Layer 3 of a small transformer language model trained on English Wikipedia (15 layers, counted from 0, width 128).
A neuron's activation on a vector x is SiLU(gate . x) times (in . x), where the dot is the dot product.
The model reads these tokens: "6" "3" "\n" "-" " P" "ar" "ac" "ir" "r" "h" "it" "es" " " "x" "an" "th" "us" " J" "." " E" "."

The vector x that enters this layer's MLP at each token. A number n stands for n times 0.019.
0 "6": 32 23 29 -4 -30 20 24 -9 6 -3 24 2 27 -1 -35 -21 24 -9 -1 -19 -16 6 -19 -45 6 -6 7 -3 -1 -44 -2 -9 -15 20 25 -46 8 8 -10 19 1 8 42 -3 -22 -11 -21 -20 20 -29 0 -36 -20 10 7 32 -14 16 -28 -6 9 -5 33 4 33 12 -33 11 -9 -23 5 12 30 -16 -16 -19 -24 -1 4 16 31 -7 8 -25 26 -4 -7 -77 -13 20 -12 7 -31 -4 -9 -36 -29 48 5 1 42 22 18 19 28 10 -27 -10 27 18 18 -37 -17 11 -7 -8 -28 43 13 29 -21 43 31 22 -15 -11 -13 9
1 "3": 29 14 26 -1 -34 17 23 -13 5 -15 29 -17 20 17 -12 -25 13 -14 2 4 -20 8 -8 -50 9 -4 16 -12 4 -44 12 -4 -11 28 18 -25 25 17 -7 22 5 2 43 -7 -29 1 -21 -19 22 -31 -7 -3 -16 6 6 17 -11 12 -26 -2 19 3 13 1 24 5 -31 3 14 -30 11 -2 12 -26 -12 -15 -18 -6 -1 8 31 -4 1 -15 23 -19 -7 -96 9 36 -4 9 -21 1 -1 -35 -16 36 15 3 28 20 15 37 12 13 -47 -8 38 22 7 -35 -5 4 -1 15 -41 20 15 18 -30 46 20 10 -10 -27 -19 -3
2 "\n": 33 28 -18 -31 18 -23 22 -7 -23 15 20 12 3 11 -7 -32 26 -17 25 10 -14 -7 25 6 -15 -15 4 29 25 10 5 15 -14 2 -31 -20 16 -14 19 32 5 -12 11 -8 -25 -28 -2 -19 -31 -6 9 -36 -9 11 -11 19 -15 24 -27 -32 -6 -24 21 -23 34 -8 -47 -40 -12 -19 25 -6 12 1 -3 -38 -33 -13 -15 -9 10 13 22 -26 48 2 -17 -27 22 18 -27 21 -14 -3 -1 -17 3 25 12 23 -7 15 5 37 25 11 8 -24 -14 -2 19 -16 -8 3 -10 17 -26 10 1 -7 -4 33 34 -4 -32 -11 12 7
3 "-": 24 45 -5 -15 23 -24 12 -14 1 -18 26 -23 -28 18 -16 -26 -3 -14 29 -1 -9 -7 -16 29 -3 9 -12 22 33 5 -10 19 -36 26 -1 -1 20 -19 4 36 26 -7 -31 -3 -20 12 -32 -26 15 -15 9 -13 -4 1 -44 1 -5 6 -17 -7 2 -17 33 -11 -4 -3 -4 -7 11 24 16 24 8 -6 3 -25 -8 -22 3 -7 17 -1 2 -58 44 -38 -27 -52 14 -32 10 34 10 15 19 -5 -16 25 4 -16 57 8 -19 -10 -27 2 2 -5 12 -11 33 -21 -4 3 -10 5 -22 6 34 -8 9 22 37 6 5 -33 -14 -11
4 " P": 3 16 8 -14 8 14 70 -16 -1 -24 37 -47 12 -9 -15 -54 23 -13 8 24 -41 -14 -5 20 -1 12 -24 10 31 -13 -10 0 -13 12 -10 -17 14 10 8 22 6 -12 8 -8 -42 21 -34 -64 11 -15 9 -7 -5 6 18 19 8 10 -19 5 -6 6 12 2 32 21 -32 -4 -15 -19 -18 20 -6 2 -37 -30 -48 -13 -1 26 4 -2 -13 -41 38 -4 -19 -10 33 38 -13 9 0 12 15 -18 -6 35 21 0 27 39 -27 15 1 3 -17 -22 -29 27 -5 -26 -12 13 18 6 -27 30 46 11 -10 21 29 -20 2 -12 -4 -20
5 "ar": 4 -4 0 -32 -26 6 58 -34 -7 -5 54 9 -32 -19 -16 -14 14 15 14 15 -15 -1 11 18 -7 16 -24 -1 0 -22 13 -6 -30 34 -2 40 -8 30 -16 16 9 -12 -9 -16 -19 -1 7 15 48 14 32 -54 14 -25 -37 46 18 -22 -52 -6 -18 -54 26 -24 -7 6 -14 3 -2 -31 14 -1 -14 -23 -13 -40 -11 -17 14 30 9 -16 -7 -18 39 13 -22 -14 21 21 20 17 -20 -19 18 -14 15 43 -7 -18 11 13 -7 -21 19 0 12 -14 19 52 15 -13 -53 -12 -10 17 -20 34 9 15 -14 46 1 -10 9 -34 11 15
6 "ac": -12 21 -14 -20 -36 6 39 -10 16 30 17 -20 -11 12 -13 -28 -16 -10 0 30 -18 41 -13 6 7 -6 7 4 -31 19 25 0 -37 27 13 -26 -11 14 1 28 12 18 29 -16 -32 1 41 -12 -2 -29 21 -14 57 -17 4 26 -5 -26 -19 -3 -14 -42 1 27 3 8 -34 13 -1 -4 6 -2 21 -35 6 -27 -30 -31 8 -5 20 -17 -24 -3 34 -7 -13 -7 17 3 31 -10 -31 -27 6 -2 14 38 -13 13 54 9 2 8 12 -14 15 -17 2 57 22 2 -5 -13 -60 -16 -62 18 16 0 -33 41 35 -20 -8 -9 7 23
7 "ir": 30 18 8 1 -24 16 24 -7 10 -19 51 -20 -3 20 -16 -28 -21 8 21 -24 -17 -38 -8 23 7 19 -2 -18 2 -7 10 2 2 26 4 -3 -53 9 -20 17 43 -23 7 -16 -17 4 11 -43 27 -25 8 14 43 -14 10 -10 -7 -21 -49 4 -13 -35 36 31 -34 -18 -40 4 18 12 0 23 30 -30 -11 -27 -24 -49 17 -11 4 -12 1 -9 29 -12 2 -25 -13 21 13 35 -3 2 -1 20 16 3 -42 9 51 40 -14 50 51 16 5 -56 3 23 23 -24 -4 -12 -32 -13 -35 -14 22 -15 -40 43 20 33 -46 20 -6 40
8 "r": 28 6 -7 22 -36 18 42 -11 6 18 37 -10 20 25 -41 2 3 -1 9 -4 -11 4 15 27 -15 31 -16 -47 2 14 -26 -26 17 22 -14 -48 -26 -6 27 6 36 -3 33 0 -44 4 -3 -37 22 -46 -7 12 -10 -14 5 8 -12 7 -28 -18 -7 -61 43 -5 -10 -39 -26 6 -21 -8 1 23 16 -15 3 -41 -23 -13 1 5 -21 -28 1 -15 31 -13 -45 -44 23 24 13 -6 3 29 1 5 -5 31 -28 -8 42 26 -26 35 17 0 2 -12 11 44 20 -11 0 -20 -21 16 -36 -7 51 -2 -21 35 14 61 -15 -19 19 36
9 "h": 10 21 -11 -9 -27 7 5 1 3 -4 8 -1 2 19 -41 -35 20 -12 44 4 -24 4 -19 17 35 24 -3 -33 -14 -38 -13 1 2 34 -31 -32 10 -38 4 18 37 33 49 -18 -53 24 23 -1 21 1 2 16 -5 -25 11 -9 -32 6 -34 -13 1 -27 31 -3 23 -15 -42 -8 27 24 -22 12 11 3 -1 -29 -7 -16 5 2 6 -27 -32 -17 26 5 -26 -51 -8 66 15 -23 16 -35 22 -10 -28 5 13 -25 18 4 10 12 32 4 -6 -1 -24 18 17 -43 0 -23 -1 27 -52 27 44 15 11 28 38 60 -4 -21 19 33
10 "it": 5 26 9 -11 -1 8 34 -10 2 4 21 -15 52 8 -30 -29 20 -13 19 -17 -20 11 -17 11 -7 -22 -3 -41 -25 15 0 34 -5 -12 7 -18 6 -14 -10 13 43 -11 -39 -32 -20 32 4 12 29 14 -4 9 -13 -34 19 16 -49 44 -51 -42 3 -9 13 -23 4 -9 -15 44 8 -7 9 -16 32 -22 -15 -9 -29 14 11 29 -13 -16 -5 -17 24 -5 22 -49 30 37 28 22 -20 -13 -11 -32 -14 15 11 -18 19 66 4 -13 -2 22 12 -16 6 39 30 -21 -14 -26 -23 39 -57 -13 47 1 3 25 30 8 -49 -19 -26 10
11 "es": 41 27 47 -12 -12 13 9 -18 -2 39 33 -19 20 -2 -64 -29 5 -9 -13 18 -23 -30 12 10 3 -11 -7 -22 8 -41 8 5 -1 2 -16 -35 1 8 -7 21 28 -3 -3 2 -19 -9 -14 -17 4 -9 -3 6 -15 5 -28 -9 -1 33 -24 -21 13 -29 29 -49 -6 0 -25 24 16 13 -11 14 45 -14 9 -13 -49 -15 13 1 16 -15 -2 -17 27 -15 -1 -33 14 29 -8 18 -25 -27 21 -53 -17 22 -3 -25 74 41 7 29 -8 9 -9 15 7 8 25 -20 -33 1 -24 -4 -14 25 22 14 -18 41 16 11 -7 10 29 4
12 " ": 14 18 25 -29 12 5 82 -2 7 2 25 2 -12 67 -38 -26 34 4 3 7 -8 -10 15 16 -16 27 1 2 -8 -15 -27 27 -24 -13 -3 -17 -15 -3 -10 33 9 -8 10 -14 -25 1 -12 -27 9 -33 -6 -10 -20 14 -11 25 -10 -8 -30 -12 0 -22 21 -5 21 -5 -22 -13 9 -29 -5 1 14 5 16 -29 -31 -5 -7 19 -12 9 -16 -14 31 0 -8 -46 20 4 25 7 3 12 5 -17 -42 33 -11 -9 31 33 -16 39 -15 3 -23 -4 6 12 7 -40 -27 11 -18 0 -46 -5 3 6 -7 29 45 -1 28 -37 34 5
13 "x": 33 4 15 -10 -15 10 47 3 14 3 30 -1 -8 -16 -26 -44 -10 -25 10 -11 -14 15 -41 23 6 12 -18 42 8 -30 25 -26 -7 -36 0 -38 -35 -34 -13 11 15 -4 33 -35 7 29 9 7 -2 -9 25 24 6 13 2 -7 10 20 -14 14 3 0 22 -12 -19 -2 -36 14 16 16 -9 3 30 17 12 -48 -21 11 -16 38 -24 -10 -46 -29 29 -48 -17 -37 12 -2 -5 22 -8 18 5 -27 -22 7 -21 19 20 37 -17 -29 -14 -8 -19 -49 -5 12 29 -37 -14 24 0 19 -7 39 57 8 10 24 67 19 -5 -8 4 12
14 "an": 16 23 -6 -22 -23 -27 20 8 8 19 39 -3 5 34 -44 -8 -17 6 -11 11 -6 -3 -7 -5 28 -15 -4 -42 23 -3 7 27 4 18 -17 6 -9 22 -13 26 39 -17 14 6 -17 3 -18 -39 7 -36 -26 -23 -19 -19 -50 -6 11 5 -35 -43 -13 -30 11 -2 34 -17 -1 24 -7 -31 -34 37 -17 -27 -26 -35 12 -22 -19 15 1 -13 5 8 35 20 -9 -16 35 27 -18 24 -6 -27 28 -20 -14 11 -3 -20 75 0 -13 -44 -18 23 -13 5 -19 27 15 14 -35 -5 2 25 -42 -6 26 13 12 57 10 47 -10 10 13 1
15 "th": 33 26 -11 10 -14 -14 7 2 37 8 27 -17 -10 16 -23 -20 -4 -6 16 28 -17 -26 -5 3 47 9 17 -6 -3 -31 -17 0 -4 5 -31 -44 -20 -27 -3 19 38 -4 21 -9 -26 8 12 14 36 -37 -37 40 -2 -20 7 -1 -28 -17 -42 -5 16 -44 33 6 38 -28 -53 -2 33 -33 -12 38 18 -3 -23 -36 -22 -24 -3 1 11 19 -5 -6 30 -30 5 -34 11 19 44 -15 -5 -20 33 -32 -13 9 20 -34 51 24 25 -8 -8 29 15 2 -32 19 37 -10 -14 -19 -5 28 -19 -3 9 -1 -25 49 40 12 12 -22 -2 -16
16 "us": 52 28 -6 -11 1 13 32 -26 15 2 44 8 11 21 -32 -30 7 23 5 -11 -21 -1 -11 -9 -24 2 -10 -16 8 -10 28 -38 -10 -20 -23 -31 -10 -43 -15 20 45 -20 16 -13 -2 6 -31 -55 20 -16 -5 20 -3 2 -56 27 -19 35 4 -22 -27 -6 9 -19 5 9 -35 29 26 20 14 16 -4 -27 21 -16 -37 22 5 13 12 6 -30 -18 20 -15 -15 -19 42 19 0 -22 -24 -21 23 -15 -16 38 14 -15 34 29 -3 -11 3 7 -3 20 34 11 54 -46 -26 -7 -20 7 -27 7 49 7 -33 58 1 20 -27 8 -7 16
17 " J": 30 25 16 -31 -4 39 47 -23 -1 -4 31 -4 29 36 -33 -14 8 -15 -8 25 -42 -11 -11 14 2 -16 -26 -2 5 -8 -34 11 -17 -5 -21 -32 -17 4 -15 20 23 -1 -1 -23 -14 48 -2 -24 -13 -16 15 -9 -5 -9 -5 26 -23 -2 -8 10 -24 0 13 2 33 -6 -41 7 5 -15 -27 8 24 -6 -10 -42 -9 -8 3 13 16 0 -5 -9 48 -8 -24 -16 18 41 3 -5 -7 41 9 -44 -17 25 -7 30 8 22 -15 30 -15 -6 7 -24 12 10 -26 -21 -23 12 -15 40 -5 0 34 12 -17 5 16 6 8 -21 -37 17
18 ".": 41 25 -2 7 -36 7 37 -16 12 4 25 -14 15 45 -37 -57 -7 5 25 8 -14 -13 16 21 -13 29 1 4 -10 -22 6 40 -26 6 -21 19 -14 -15 3 28 5 -10 -23 -22 -16 -11 -19 -3 25 5 -27 26 4 4 -22 15 11 26 10 -12 25 -30 13 -7 23 2 -25 -15 8 -20 -14 2 17 13 15 -22 -6 -27 -8 37 5 -17 16 -44 35 -9 -13 -41 3 -12 -6 26 -13 -13 34 -46 -24 -5 32 -13 30 9 -23 -12 -8 27 -3 -9 5 21 -7 14 -31 3 -34 10 -31 -2 20 -11 -7 9 32 -8 12 -11 -8 21
19 " E": 21 24 40 -22 -8 20 45 -6 -1 1 25 -7 7 5 -46 -26 22 -1 12 42 -30 1 -1 1 -4 -4 2 -22 5 -11 -10 25 10 2 -14 -7 -14 -33 5 22 7 -37 29 -5 -20 8 -23 -2 -17 11 8 11 -33 20 19 3 34 -30 1 16 -18 -21 14 -13 23 -9 -32 -22 23 9 -17 -7 6 10 -47 -38 -10 -11 16 17 0 -20 -1 -38 45 -4 -8 -35 14 23 -10 -1 1 25 19 5 -23 25 31 19 8 37 -42 7 -6 2 -9 -34 -7 41 9 -46 -29 -8 3 11 -29 29 35 15 -15 19 -10 -18 -8 -38 9 3
20 ".": 41 21 -15 6 -42 0 61 -10 10 10 12 -29 19 41 -15 -48 -11 -15 41 9 -19 -7 14 14 -21 29 10 6 1 -28 10 32 -35 5 -30 3 -33 -19 -3 30 5 1 -9 -15 -11 -15 -10 4 44 3 -30 24 -11 5 -29 23 23 32 15 -18 36 -24 8 -29 15 5 -27 -6 1 -47 -16 0 8 30 5 -24 0 -18 -8 32 0 -15 20 -29 30 -10 -6 -32 28 -18 -22 22 1 -31 45 -38 -31 4 9 -17 44 1 -23 4 -3 27 7 1 17 41 -1 4 -25 0 -28 -4 -33 -3 5 -4 -17 8 32 -7 2 -7 -15 21

Each question shows the input weights of one neuron of the MLP. A number n stands for n times 0.0094.

n10 gate: -6 12 38 -14 18 8 -11 1 -4 -1 12 -38 -3 -13 19 28 -17 -43 -3 -25 1 -29 -31 -13 -37 28 1 -18 -9 -6 22 3 15 -15 30 -44 -2 -17 1 11 -39 14 10 -22 8 0 -38 22 3 -17 -5 -27 8 27 -5 -18 20 21 -8 -6 -37 7 25 -18 3 -6 -8 48 -19 -19 -43 -2 4 13 28 29 25 -32 27 -4 -35 -7 -43 -17 25 7 34 34 16 1 -24 -2 22 -30 -15 31 -25 -46 -30 -3 -12 -44 -18 34 -4 17 -36 -12 -2 13 -8 -10 -7 10 10 27 7 -22 -37 13 38 14 -2 0 -4 19 -2 -5
n10 in: -5 -10 15 -23 43 -2 -14 21 18 17 -23 -18 -27 -5 1 23 -16 43 -28 2 -4 -10 -3 -37 6 3 35 38 -7 -9 22 23 -38 0 19 4 -49 -6 2 -4 5 -11 -1 -13 27 -27 7 14 19 33 -8 6 -12 -40 8 13 6 16 13 4 -15 -1 -3 -1 8 11 4 56 -34 -55 30 -13 -15 -29 4 -14 -32 1 -12 3 -2 10 28 -32 23 10 -7 37 18 -38 -1 19 0 -1 9 15 1 -29 3 -13 12 33 13 15 0 -1 -34 18 -42 22 17 -22 -9 -39 -4 -13 14 -41 29 9 -26 -18 5 38 14 6 10 -14
On which token does it fire most? 9 "h"

n238 gate: 7 17 -6 -31 1 -28 14 -15 19 21 0 -24 -9 -5 46 -8 -1 -44 10 16 -23 -28 11 2 13 26 3 -29 -11 32 -27 21 11 4 3 27 15 -18 -1 -3 -39 1 -30 5 13 -52 3 29 7 9 12 26 -44 -28 -23 -32 -17 14 10 -20 -24 -5 -4 -9 7 70 -21 -16 25 25 -10 -19 -14 -9 3 43 20 -24 34 14 29 -33 -6 7 11 -13 36 -1 -1 28 18 -39 -33 26 38 3 18 3 12 -66 9 -38 -10 7 26 4 11 14 2 0 0 3 -7 43 1 -12 16 17 -16 1 5 -5 1 -3 -27 -15 3 8
n238 in: -8 -26 42 12 8 30 1 -15 22 -21 5 44 16 5 -9 18 -23 -10 -17 9 -26 -9 8 -20 3 -5 -40 30 9 -24 11 -32 10 49 -66 -10 32 4 -31 4 7 -15 -7 3 13 15 20 -5 -18 -3 -18 -22 21 -3 -7 20 47 34 -27 56 -11 -35 11 29 -31 0 9 12 -1 -13 -16 -13 -13 29 7 -3 -7 0 -20 14 -40 12 7 1 -14 -13 -26 -11 0 -35 -11 -47 40 -12 13 -7 -15 -6 3 66 -22 25 15 25 18 9 -17 17 -2 23 1 5 17 -16 18 -29 14 -11 3 -13 -3 -8 11 15 14 -10 15 -50
On which token does it fire most? 14 "an"

n168 gate: 12 -5 -31 -37 -41 4 -17 0 -10 -51 6 15 45 48 21 -5 7 5 32 -7 1 -12 -4 -11 1 -8 -37 35 -28 10 -3 31 8 -48 -7 3 44 -21 -29 10 -18 10 21 4 -12 2 19 -40 -57 20 8 13 -16 -20 55 -24 -14 17 30 -14 5 -1 -27 -37 11 -8 -1 27 -35 -38 53 15 -17 -33 -18 55 13 18 -35 -17 29 -14 -12 -11 11 22 -39 -2 -9 30 -12 6 12 20 -14 8 16 -4 17 31 -1 17 19 -13 11 35 2 61 23 -16 -12 19 -16 -6 38 -17 -12 26 10 -8 -13 -9 -11 -3 -1 25 -29 31
n168 in: 35 7 -6 11 10 -12 -28 10 29 -4 -1 52 -6 7 -25 -11 -2 -4 -40 2 -34 -4 34 -16 -5 28 7 5 14 15 18 3 47 -19 -10 29 -8 3 -15 1 3 -28 -7 -11 -29 20 28 6 -6 -41 -7 17 2 4 -10 -27 -10 -17 -9 -45 -38 -12 28 38 21 -15 35 -24 -51 27 1 -21 -2 -53 -27 40 7 17 -21 -15 4 15 -3 -29 -3 -3 -8 31 1 18 10 -19 -19 -21 -30 -17 21 -9 15 -45 19 1 32 5 19 -12 14 -13 -18 -10 18 -18 -1 -5 -19 36 -27 -20 37 9 -1 3 -20 -14 27 -2 33 13
On which token does it fire most? 20 "."

n100 gate: 26 -13 -2 30 -12 -32 16 -19 -13 -4 -23 27 -26 5 5 15 -17 -6 -12 17 40 12 8 -5 -17 -23 21 13 -36 -54 -17 -10 -37 13 -40 68 -9 7 11 1 -12 -6 18 29 10 1 3 4 -3 28 2 10 -12 17 -33 -10 -15 -11 1 14 -25 13 -8 -10 30 22 8 35 13 -4 2 3 -18 24 13 -23 32 7 -6 34 -6 -3 -37 -9 -11 -4 1 -9 -30 17 -2 10 10 -48 4 -23 2 17 22 26 -40 16 22 1 -8 -21 11 11 45 39 -35 5 -3 6 4 -39 -3 35 -16 11 -43 -18 3 -6 -2 27 2 14
n100 in: 1 -1 -2 -15 -19 -9 -18 -2 -13 24 -27 42 -27 7 4 45 1 8 12 28 -8 -4 -10 10 -17 -27 -5 -22 11 -12 -13 8 4 9 2 -20 -1 27 41 22 -32 19 51 -44 -8 -17 -11 -10 12 17 -4 -10 -34 -5 34 15 4 16 -46 -9 -21 -8 -28 28 -5 -3 8 25 15 47 -3 3 21 -5 -52 37 -24 3 -41 21 -23 -23 -11 -15 17 -6 15 -8 -38 53 26 -15 1 -14 -16 13 7 8 33 19 -13 -21 -9 23 34 6 -25 12 1 17 -3 37 8 24 -1 -25 -37 -26 0 -45 -43 -37 16 27 -20 -15 37 8
On which token does it fire most, and how strongly? 3 "-", at about 0.43

n147 gate: -25 -19 -2 -15 -13 10 -21 -20 -9 19 -7 27 -58 -22 11 -7 -20 22 -24 9 11 -5 39 34 7 -14 -16 -15 -25 16 5 38 7 5 9 6 2 -7 -13 12 -29 -39 26 -7 -33 -42 -15 40 4 11 -6 11 -11 13 -3 -15 -43 20 16 1 10 -11 21 -10 21 -4 22 1 10 -25 9 22 -9 4 -15 28 27 45 -5 48 3 5 -35 -23 -23 -55 -4 -4 -18 42 45 5 3 -14 29 -40 45 27 -13 17 -10 -14 13 24 -21 6 13 -15 -7 13 -5 1 22 -10 -25 1 -21 18 -21 23 37 -37 49 -23 -23 25 -15 24
n147 in: -9 -17 -18 -10 38 57 1 -36 -24 -11 23 11 -15 13 15 -24 -24 23 -2 22 -16 -24 7 -15 -19 5 -31 9 -6 25 14 17 5 -44 7 2 12 -19 12 31 2 1 -19 -1 -13 -16 46 11 13 14 -12 -18 56 66 3 -5 -28 23 16 25 27 -13 6 31 -16 20 4 -16 -5 -19 -19 -24 -1 -40 -39 9 21 -6 -8 45 -45 -15 1 15 13 -28 -8 42 -9 -16 36 -15 -7 -29 -15 3 0 8 -8 22 2 5 -25 4 -1 -14 -22 17 -1 -3 20 -40 9 -24 -24 -22 -13 5 11 -2 37 -11 -3 30 24 -20 -11 4
On which token does it fire most, and how strongly? 14 "an", at about 0.35

n33 gate: -17 -21 -28 16 -2 -38 14 16 -57 -5 1 -5 14 12 16 26 -6 -15 6 2 13 -1 11 -2 -13 -5 42 -15 22 -8 -8 16 21 -7 -33 -46 18 -22 -23 34 14 30 9 5 1 -11 1 -50 -16 -23 1 36 -6 37 -35 -35 -8 8 8 12 -15 31 -11 6 -14 37 -37 -14 -1 44 -13 -4 -11 -1 12 -22 -17 -21 21 -14 18 -1 -40 21 -10 -36 39 22 13 13 15 22 5 -22 9 -38 1 19 -1 41 12 -3 51 26 -3 -20 -4 -10 11 5 -2 41 -4 18 -23 -13 44 3 -19 41 16 -16 -15 20 -25 -3 -18 -20
n33 in: 6 42 -12 -14 -26 20 -15 -7 -11 -6 -21 33 12 25 -42 25 -32 21 7 -35 9 -4 38 7 -26 -10 5 -53 28 -4 7 5 17 -16 -27 6 -2 16 23 8 10 29 -4 -10 -16 -7 -6 -10 1 -1 -33 -26 3 38 10 6 -27 41 -38 26 24 -29 16 19 -12 -13 19 22 10 -17 8 -11 -15 19 5 -26 -3 4 -23 -10 8 25 1 1 8 -39 2 13 -9 -22 -21 -9 3 11 23 -1 33 -36 -15 -6 1 -19 -19 -1 11 2 17 9 -22 20 7 3 26 0 -32 10 -4 18 19 10 36 -23 13 -2 -49 42 1 20
On which token does it fire most? 11 "es"

n289 gate: 27 24 1 -6 7 4 -37 -14 -28 3 10 -24 57 -15 -30 -1 6 28 -20 -13 -20 -26 6 51 -61 -2 -15 -24 -9 -21 40 30 8 -6 -4 30 9 -25 36 30 -11 -6 -1 34 -19 25 39 -3 32 -19 21 12 41 -11 -14 25 -33 -30 29 20 1 -3 -7 16 1 20 21 -5 14 1 10 17 -4 -40 -23 -2 14 -11 29 5 -30 30 -21 -12 -6 -8 -11 1 15 -1 -8 1 35 18 -22 -8 -11 -37 -25 21 -15 -15 9 -29 45 -5 -7 -10 -24 -16 -11 5 23 -17 -12 -17 10 8 -27 -10 24 5 -18 -23 16 -16 22 -17
n289 in: 9 -22 -10 17 -7 -18 -6 -31 2 4 3 1 24 -12 6 3 2 -24 27 -4 -51 -15 -5 26 -43 11 -17 38 9 -35 27 20 29 12 -7 5 14 -18 37 28 8 -13 -20 31 -2 21 11 -12 20 6 7 -7 -1 3 13 -14 -21 -39 4 11 6 -11 -3 29 6 5 19 12 2 2 9 -11 -23 3 -9 -12 -22 47 14 -20 22 -1 -71 21 -32 21 -14 15 -2 -27 19 4 -12 1 -14 -19 9 36 1 12 -6 13 19 3 10 8 -27 -32 21 -22 -24 -35 22 15 -10 -53 11 15 0 -18 20 -2 -17 -19 13 -14 40 -7
On which token does it fire most? 14 "an"

n90 gate: 12 13 -24 9 20 -17 21 -3 4 38 -37 5 12 -31 11 -16 8 14 -18 14 -51 23 31 1 -7 -20 -18 39 2 -31 1 10 30 65 25 9 -41 47 3 -11 -19 11 -13 9 39 26 6 8 2 -22 21 1 56 5 -10 12 -32 -33 -17 -3 -8 -7 6 -8 -29 3 42 12 1 -9 3 -25 11 -42 -4 -1 -23 -29 -6 8 28 -31 -8 30 17 -37 1 15 28 -36 -15 -14 35 -2 17 16 -11 28 -19 1 -18 -10 -7 -1 -8 -6 -42 -26 2 -13 -3 -25 37 9 -31 34 9 23 -20 -44 7 -41 33 3 21 -28 54 -8
n90 in: 20 -46 -24 21 16 -13 -36 20 -18 -52 35 23 -5 -14 -26 -10 -14 3 -35 7 5 -25 37 39 21 -21 -27 6 -2 -19 14 -22 -5 -3 -9 -59 -35 3 29 -18 -21 -27 -8 22 -10 36 -4 18 7 16 29 15 32 7 -6 44 -31 -3 16 3 9 13 14 -8 10 -17 39 10 -4 20 31 9 14 21 24 -36 26 8 -13 1 5 14 8 19 -29 -35 31 13 5 -8 21 -16 -18 -14 6 26 10 24 -10 0 -15 4 36 -4 3 1 -25 -9 22 16 1 7 -74 -44 -35 8 4 -1 10 -1 -25 60 16 25 31 -21 -36 13
On which two tokens does it fire most, strongest first? 5 "ar", 6 "ac"

n105 gate: -12 20 -20 -14 -1 -28 -10 38 -5 -31 6 32 26 -18 10 -50 15 23 -52 -15 1 41 21 -29 32 8 -5 -7 1 -41 -3 -25 -3 1 48 16 21 -11 1 9 -5 -31 -14 1 23 -1 18 -36 -17 12 46 -17 21 -2 -8 -26 15 38 19 -9 -35 31 17 5 33 1 -32 1 -21 3 12 -29 -10 -41 17 43 -8 15 -34 5 -28 28 25 3 28 -58 19 -4 -8 6 7 -6 -40 10 -4 -7 -13 -11 19 3 19 -7 -1 0 6 -49 36 8 14 -16 8 6 -36 20 -9 22 22 6 -10 -28 -28 -3 -2 6 16 -8 30 -15
n105 in: -30 -23 -26 -26 47 11 -7 6 15 -18 -11 4 23 -3 10 -16 3 -28 -20 -24 -4 -16 1 -29 13 4 7 28 14 -49 23 -29 -2 9 1 -20 12 19 41 -25 -1 -10 54 -23 -15 15 10 23 -9 1 -40 11 22 -1 11 32 5 13 -21 -25 5 -31 14 30 44 3 2 -29 11 -14 -1 10 -22 -34 50 -10 5 -11 -11 21 24 5 22 26 -12 -31 31 -3 -25 -8 26 17 -12 36 3 -57 43 -33 21 3 27 -4 38 17 9 5 47 -17 14 -3 5 10 -33 5 -16 17 6 28 -35 -23 -12 10 -26 -5 21 -32 9 -11
On which token does it fire most, and how strongly? 0 "6", at about 0.61

n204 gate: -17 -16 0 0 -10 42 4 -1 -19 10 7 22 -1 -6 -21 -43 21 1 9 17 9 5 -40 -6 -36 -23 16 -18 31 -21 12 -21 11 -35 8 42 -14 3 19 -2 18 1 31 -5 -7 -12 -15 -55 -8 -27 -10 -15 -19 3 -12 7 -3 52 3 -21 5 -31 5 5 2 1 30 -13 1 35 4 -53 -21 14 -22 24 -3 -1 13 -16 15 51 13 12 -14 18 21 -7 3 10 -5 21 4 -13 -21 23 27 -12 3 10 18 -6 -37 -36 -55 2 4 57 -11 12 13 30 -8 -11 56 -12 3 -47 15 -4 8 18 -9 6 29 -20 23 -5
n204 in: 64 -39 9 16 -7 13 7 -8 13 -55 -9 -1 -3 -14 -36 1 15 -3 -14 7 -33 -10 42 -1 -24 -16 -7 53 4 42 10 -6 35 47 7 -4 38 -25 -7 -15 -32 -15 -16 -17 11 -3 10 -25 -24 21 -7 -22 -25 12 -11 -19 18 9 16 -35 -5 -14 -13 27 -16 -17 8 5 30 -50 5 29 -12 -4 18 -20 10 32 -48 21 3 22 1 -20 -29 -6 10 -3 8 20 -12 24 34 20 -9 19 6 -14 -1 -38 9 3 22 1 21 -35 13 29 -4 -25 -5 23 10 -6 -36 9 -65 -9 28 11 7 -26 -22 23 -29 10 5 -3
On which three tokens does it fire most, strongest first? 14 "an", 16 "us", 6 "ac"

n69 gate: -38 30 -2 3 9 -9 4 35 -5 24 -12 30 10 6 -16 7 -4 11 35 6 2 -18 0 23 13 -10 2 19 41 -18 -5 -44 -7 25 1 -6 15 -7 28 2 -8 16 -22 -16 -18 11 -12 45 -34 11 12 -7 21 7 -28 6 14 -12 14 -1 -34 -32 37 -32 -31 58 -9 -20 -23 8 -17 -19 -1 27 -2 -21 -20 18 -1 -22 -32 15 1 34 15 -32 27 -4 -4 -24 4 -39 2 -28 -9 7 -13 9 -15 -13 17 5 -21 -5 -30 19 -7 21 45 7 -27 22 -9 26 17 13 36 22 -13 -10 -3 3 -13 3 16 -20 -26 -9
n69 in: 8 -1 15 15 9 -25 16 -13 17 14 -4 1 -15 36 1 -23 -19 -6 -9 -7 -10 -35 13 18 8 -48 13 21 -23 -12 5 -11 9 7 -9 -15 -9 22 -22 18 21 -44 12 4 11 37 -3 1 6 -2 -33 -44 2 -19 48 30 31 18 20 -53 3 28 -57 27 -13 -1 35 -6 -10 12 -30 -11 -18 -9 -23 29 12 -26 26 2 7 -18 12 -43 11 -19 -4 -29 16 30 30 -13 4 -15 20 -35 24 -10 -30 15 -6 -19 -17 -13 11 -22 24 23 -7 -33 14 -30 -6 0 0 -3 19 7 -27 -22 -3 33 8 -20 4 30 -23 -12
On which three tokens does it fire most, strongest first? 8 "r", 9 "h", 3 "-"